Layer 4 of a small transformer language model trained on English Wikipedia (10 layers, counted from 0, width 128).
A neuron's activation on a vector x is GELU(weights . x + bias), where the dot is the dot product.

Input weights of the MLP neurons that the questions are about. A number n stands for (n - 500) times 0.0026.
n57 (bias -0.159): 273,824,269,492,550,292,625,580,713,334,364,422,739,399,492,478,328,453,509,600,785,747,624,372,267,548,633,600,588,533,382,364,451,602,522,487,532,642,268,331,343,358,482,476,563,591,420,434,289,802,787,557,500,517,450,687,553,632,805,363,685,531,540,668,551,468,659,602,553,463,314,396,549,452,542,462,555,407,659,500,430,798,710,458,645,682,371,628,195,709,460,547,638,610,414,680,25,307,692,613,540,553,441,397,644,421,613,505,381,566,257,355,374,470,438,372,675,428,713,756,219,491,586,650,673,387,629,417
n165 (bias -0.071): 577,445,444,595,670,412,666,471,383,524,323,568,285,336,389,558,365,496,695,551,471,447,414,385,466,496,323,527,276,465,369,233,483,459,368,439,732,746,814,381,553,620,525,416,776,385,290,478,442,643,470,435,470,922,440,526,694,464,634,406,301,508,639,415,509,380,568,465,397,332,617,548,521,513,240,615,577,532,373,828,601,338,419,524,437,581,436,611,537,548,711,508,775,39,522,546,632,573,409,794,656,753,534,696,573,537,615,601,534,370,603,404,403,653,591,509,619,332,441,334,517,455,593,591,508,517,461,700
n205 (bias -0.107): 400,747,531,235,691,533,572,678,740,500,445,587,488,362,323,729,633,263,347,240,462,527,630,448,396,613,332,641,521,504,582,171,530,530,631,567,328,559,375,687,417,647,500,265,633,444,462,491,363,323,553,102,552,611,701,352,479,500,465,565,316,521,358,608,350,469,383,347,492,551,479,611,648,289,327,572,461,423,613,273,479,470,187,375,651,543,390,500,723,518,568,655,474,540,714,286,657,433,818,500,483,644,466,549,425,517,472,599,531,525,342,531,655,677,547,587,411,560,407,596,491,429,747,635,798,264,846,655
n217 (bias -0.138): 537,544,334,283,556,425,635,395,545,508,625,461,303,795,769,660,393,863,479,577,807,644,283,634,336,479,529,468,608,509,500,252,585,408,280,521,631,473,604,410,471,447,466,599,764,500,617,563,792,285,376,429,353,557,140,638,584,456,496,721,683,504,425,448,632,417,715,408,525,643,705,525,542,372,676,563,209,617,620,463,295,529,781,496,371,534,544,487,408,557,638,500,435,500,365,585,375,608,428,598,575,618,406,655,537,562,519,423,353,678,323,302,560,484,433,162,326,185,629,703,487,571,707,477,472,368,513,537
n368 (bias -0.086): 608,528,623,605,726,566,308,632,653,566,756,378,562,168,299,555,763,773,250,682,508,514,378,435,822,529,454,686,613,325,309,491,368,508,352,583,531,527,709,413,695,455,345,559,488,674,475,392,474,416,561,366,283,578,408,439,360,260,412,557,424,367,504,431,509,584,374,415,277,469,397,661,403,528,540,889,417,573,396,639,243,462,448,597,413,591,487,509,719,575,513,667,504,254,509,517,474,496,279,556,433,721,190,178,438,492,636,647,570,425,654,713,405,545,466,164,476,440,415,626,360,319,587,527,492,586,482,253
n409 (bias -0.092): 577,410,395,274,412,448,617,621,595,538,630,412,527,338,464,601,753,570,328,687,377,729,550,384,696,565,357,103,600,430,572,479,504,558,327,577,589,459,596,532,367,617,718,696,626,500,523,417,543,378,385,131,576,606,604,500,360,683,650,508,382,472,496,456,435,379,544,578,562,310,409,398,481,217,402,338,383,634,687,762,351,660,420,452,421,536,407,480,678,138,589,331,678,589,483,587,524,385,629,488,585,504,536,401,622,693,565,290,520,600,302,512,243,500,594,588,545,445,332,584,464,388,544,596,467,690,472,358
n415 (bias -0.130): 416,550,688,535,676,394,400,357,505,472,434,412,300,439,571,510,602,304,567,636,486,373,793,197,207,580,396,842,359,505,768,323,668,476,541,584,599,586,627,510,430,417,442,429,500,749,315,358,634,475,594,232,607,726,485,471,491,569,569,887,437,312,768,101,545,737,646,341,363,399,277,634,657,650,181,459,677,600,451,538,561,576,710,659,636,690,204,250,628,371,614,376,554,378,761,331,476,523,381,534,136,457,156,249,621,542,680,640,436,360,304,420,640,648,782,441,687,413,359,515,495,807,427,443,767,553,534,679
n489 (bias -0.148): 479,372,496,465,573,612,551,483,345,574,729,504,500,442,360,529,359,527,496,543,434,442,587,414,629,384,421,765,223,669,333,417,230,446,589,463,526,496,574,169,475,508,653,393,572,337,517,602,576,456,643,318,556,476,824,625,847,512,339,539,425,771,252,504,356,557,466,73,550,612,631,373,525,664,667,419,309,576,350,529,520,328,732,512,654,234,678,306,346,649,416,431,609,644,824,602,461,525,450,334,437,521,700,628,623,396,681,521,604,760,319,430,466,684,601,435,653,636,624,311,465,699,543,408,540,321,491,512
n508 (bias -0.133): 655,177,620,693,456,905,560,603,387,575,306,842,571,576,595,269,444,423,346,648,508,267,678,755,539,572,462,340,605,577,421,346,427,117,368,471,478,223,555,237,408,508,535,591,650,675,407,582,522,370,401,665,518,396,500,360,713,652,624,214,456,746,542,469,411,677,531,622,365,646,483,517,688,681,406,596,509,537,316,449,446,586,491,252,509,644,420,500,644,326,555,479,496,573,413,388,777,306,419,335,394,432,422,671,324,445,528,422,399,555,238,549,400,425,453,364,443,448,639,408,619,377,566,758,805,361,451,420

Each question shows a token from some text and the vector x that enters the MLP there. A number n stands for (n - 500) times 0.0073.

"ven": 468,433,560,619,457,522,307,433,439,547,454,596,373,511,234,484,630,576,468,413,310,586,577,344,418,573,622,480,437,786,548,586,770,683,687,386,536,553,454,442,579,602,461,243,688,503,447,366,364,509,472,719,532,520,508,546,374,814,518,479,179,485,635,332,638,458,687,569,455,634,430,503,538,387,352,527,411,582,414,337,416,637,446,751,523,467,595,409,718,422,336,825,435,478,514,643,477,597,351,516,565,442,557,643,511,214,509,639,426,468,661,356,607,256,490,570,577,404,348,472,416,477,385,482,424,506,429,534
Which of these neurons fires most? n415

"ult": 544,223,390,612,222,483,446,594,364,364,417,577,408,584,354,611,471,702,453,353,264,564,539,475,414,631,875,414,326,503,387,687,678,600,468,315,470,500,407,509,608,499,508,449,650,751,541,394,438,510,353,680,425,363,426,484,291,689,505,519,298,602,595,350,453,587,639,447,557,663,630,521,617,507,570,542,527,689,435,331,528,731,573,537,665,543,399,424,582,515,419,500,367,526,393,672,542,697,368,514,527,488,540,492,457,454,540,644,557,529,661,594,663,246,320,426,605,457,339,447,288,457,405,404,413,444,454,577
Which of these neurons fires most? n508

"12": 544,310,508,590,265,536,369,431,410,336,396,490,386,450,315,564,652,642,344,343,178,515,622,518,425,534,504,384,539,646,485,575,736,575,657,305,641,513,251,556,630,431,500,446,646,644,567,441,440,543,218,618,615,519,571,598,432,782,603,684,321,440,603,576,640,304,621,451,582,482,511,439,427,566,577,426,538,652,466,433,451,654,401,723,544,390,589,436,616,332,205,780,544,553,542,608,649,551,486,576,622,456,608,606,579,316,493,590,438,516,580,403,494,313,448,598,562,378,445,546,393,412,304,195,268,451,473,485
The most active neuron and its activation: n409, at about 2.4

"st": 586,228,423,652,439,487,472,432,283,322,318,534,399,538,397,638,500,585,389,364,376,417,589,607,457,602,681,453,332,595,489,583,693,543,678,402,459,496,373,575,525,416,533,380,489,649,614,366,573,575,313,599,489,381,541,420,570,719,509,554,360,757,605,297,573,471,454,504,470,771,420,408,478,395,683,589,328,569,306,439,690,661,428,602,608,520,595,445,624,415,303,729,356,513,559,586,551,611,286,429,546,503,730,712,610,393,575,571,472,578,723,488,558,482,438,501,632,379,476,320,305,463,476,250,312,383,441,560
The most active neuron and its activation: n489, at about 4.3

"wi": 447,367,409,464,402,491,423,443,378,306,493,491,426,440,221,422,696,723,447,486,330,500,585,506,429,717,592,425,482,727,400,786,655,631,598,355,430,628,474,611,551,507,463,461,490,477,636,437,397,436,397,668,563,521,628,489,370,768,434,672,446,544,700,484,818,642,547,527,576,591,509,375,492,444,543,559,331,444,545,241,443,658,553,635,751,552,360,378,491,545,354,700,330,648,585,534,428,557,494,588,545,494,619,425,608,450,596,698,339,355,605,324,631,271,540,502,560,233,479,523,375,438,341,365,381,383,497,440
The most active neuron and its activation: n57, at about 1.8

" is": 537,269,410,404,343,418,379,434,489,436,422,499,482,533,328,709,573,500,348,379,392,469,699,376,520,597,645,483,455,535,440,593,601,596,650,351,589,629,378,493,575,517,323,424,525,456,695,380,241,480,447,742,683,310,479,576,444,706,342,767,530,544,588,446,659,545,528,662,552,753,500,342,557,326,532,594,477,545,447,477,385,689,335,737,558,499,568,460,461,415,305,415,678,471,580,702,402,623,413,520,500,591,543,704,637,385,405,539,422,517,712,571,491,309,284,451,547,421,412,470,407,456,347,493,445,437,517,664
The most active neuron and its activation: n57, at about 0.22

"ly": 544,340,491,563,442,377,489,439,482,548,359,659,477,691,427,710,654,513,427,248,416,609,681,424,395,488,566,576,393,816,426,497,536,607,859,416,554,429,476,603,450,410,317,491,518,625,656,410,423,425,383,751,448,269,468,477,530,772,462,537,307,652,491,549,539,467,518,417,496,586,645,396,620,522,517,526,498,591,444,270,312,529,567,643,557,532,347,259,609,406,254,689,463,581,473,685,468,465,453,589,448,589,484,575,502,532,542,713,453,427,663,636,508,444,425,430,769,546,543,428,299,470,217,230,401,436,553,441
Which of these neurons fires most? n489

"y": 421,374,523,636,476,428,435,456,391,534,224,559,445,610,223,556,735,631,413,408,413,557,549,482,499,366,660,377,431,598,571,550,693,604,901,498,399,508,555,622,569,593,363,344,520,555,790,440,360,539,407,559,600,312,561,582,468,690,477,519,314,495,561,601,690,533,483,423,439,612,666,428,499,451,378,596,540,489,327,391,392,573,538,719,825,583,274,130,483,474,447,606,567,523,543,585,493,490,526,598,566,529,522,524,554,523,524,533,324,504,781,349,559,382,369,629,568,289,473,425,493,473,358,348,345,443,381,410
Which of these neurons fires most? n415

"d": 522,354,429,595,377,485,463,393,255,274,387,481,425,573,261,673,724,534,412,333,406,502,486,493,429,647,515,445,396,551,431,557,719,510,617,371,504,561,268,515,605,468,509,436,564,651,590,351,313,522,336,634,688,466,553,382,442,652,439,606,397,690,412,414,537,288,503,426,510,779,516,492,636,508,555,482,434,655,436,302,740,637,460,692,692,521,561,413,735,469,386,705,344,586,455,580,469,581,329,606,598,553,529,663,464,371,469,636,419,622,760,514,506,450,402,480,728,577,545,421,391,303,403,153,246,476,442,654
Which of these neurons fires most? n489

"ir": 599,340,365,672,584,617,188,600,375,253,399,512,375,555,354,448,557,610,462,392,276,428,527,510,449,393,528,457,492,729,545,657,693,462,660,387,444,601,532,631,542,456,493,474,553,547,612,207,295,388,313,688,502,485,545,451,506,712,623,555,428,627,643,377,704,634,587,523,529,636,449,428,508,406,401,513,456,483,471,324,609,755,507,654,659,655,473,430,565,356,257,649,360,523,513,589,419,573,487,593,620,642,537,593,532,347,541,428,406,517,617,436,705,283,368,524,709,352,599,387,385,299,418,355,492,507,508,510
Which of these neurons fires most? n508

"ide": 635,229,431,486,482,491,468,479,461,225,234,587,433,468,265,793,536,451,404,358,463,484,502,506,573,553,570,210,395,580,414,628,665,560,674,544,552,589,404,622,443,601,581,474,707,449,506,441,561,457,178,597,669,343,630,579,505,668,470,433,539,548,734,481,693,492,658,349,424,692,455,401,645,422,487,541,453,593,436,451,595,537,486,617,493,478,356,363,558,554,318,659,374,573,444,654,403,701,428,725,528,579,502,718,612,465,485,590,347,562,749,456,546,318,401,455,631,405,531,451,323,362,381,354,249,438,445,468
The most active neuron and its activation: n165, at about 1.5

" School": 570,436,573,561,371,489,481,427,403,301,363,567,330,610,264,853,560,590,481,407,428,647,572,427,460,545,458,367,546,515,542,813,710,604,629,320,565,581,451,532,538,475,502,457,606,522,571,465,469,510,325,665,682,340,544,517,375,776,537,593,434,662,523,460,555,382,621,526,445,753,408,399,539,353,391,541,458,583,499,445,520,601,563,648,600,625,470,296,599,408,322,560,536,612,481,630,461,626,443,629,526,451,691,540,475,395,607,600,490,415,618,494,450,298,260,416,687,483,378,414,294,382,159,260,302,502,325,563
The most active neuron and its activation: n409, at about 1.5

"n": 457,227,396,510,412,514,511,561,349,244,306,474,496,352,380,580,684,800,441,363,470,656,589,501,598,702,521,414,426,362,594,545,759,681,657,429,494,603,420,565,704,552,426,473,585,581,657,451,230,478,361,654,670,489,664,539,512,779,468,548,445,558,563,329,497,510,560,544,518,600,603,466,540,342,387,363,454,538,361,452,544,698,439,576,692,573,535,359,501,395,370,517,570,582,558,603,598,632,396,488,350,418,448,632,441,407,509,461,329,591,715,373,483,451,232,517,474,334,557,541,507,363,372,449,473,343,424,582
Which two neurons fire most, strongest first? n409, n508

" II": 572,391,536,606,269,495,470,339,456,296,451,577,402,572,327,608,648,473,396,495,562,555,639,505,497,607,521,409,494,599,528,555,712,700,760,369,674,765,509,649,666,504,553,432,615,607,626,407,473,471,289,676,559,372,616,511,452,772,601,546,392,561,430,485,674,494,537,462,538,514,380,278,459,418,399,453,500,542,437,248,442,613,425,665,657,342,452,388,690,482,365,681,627,497,502,458,461,665,468,588,503,405,569,522,663,418,580,635,401,409,687,394,522,350,287,375,673,448,464,313,323,380,291,261,342,410,411,531
Which of these neurons fires most? n415

" (": 586,369,421,569,446,561,376,463,503,372,413,486,372,537,204,564,610,660,424,396,557,398,747,519,596,527,531,443,430,473,499,590,624,604,552,399,466,633,409,517,561,611,354,404,582,686,770,396,225,330,245,718,546,376,585,636,456,669,326,600,464,686,537,517,630,410,504,641,553,664,389,525,556,386,408,599,509,616,421,383,573,680,480,590,672,492,600,402,507,437,373,721,580,645,627,429,453,631,342,435,627,535,476,551,432,427,542,583,461,473,677,392,508,292,280,535,628,442,361,480,345,437,164,278,341,500,517,470
The most active neuron and its activation: n368, at about 0.15

" school": 563,500,612,558,443,488,493,468,379,336,413,543,302,590,306,743,598,583,352,435,346,624,599,463,351,570,470,409,519,505,582,754,784,636,669,339,468,643,498,534,498,463,494,324,575,471,702,400,440,533,354,708,613,415,494,478,429,734,516,679,363,664,613,487,603,479,608,457,516,741,455,381,533,303,387,606,403,580,475,380,551,708,601,554,586,560,534,389,576,383,354,593,542,624,537,589,437,567,333,656,574,421,656,563,504,442,617,537,429,472,664,454,466,307,343,427,666,461,374,344,255,419,204,276,334,479,333,566
Which of these neurons fires most? n415

" ": 537,374,440,516,405,618,362,382,480,399,329,573,322,489,410,540,554,744,327,397,436,446,654,500,559,610,683,375,483,550,491,524,673,574,654,263,420,594,353,494,530,645,361,431,634,543,793,414,213,402,305,601,545,495,598,529,516,715,430,648,357,588,552,540,653,401,525,414,613,656,482,477,623,355,527,650,458,527,434,395,423,784,422,498,546,399,441,434,673,446,461,667,635,608,619,436,536,505,443,720,653,592,559,537,535,396,482,365,472,512,686,435,572,419,248,620,463,446,387,458,283,545,208,289,305,524,494,569
Which of these neurons fires most? n205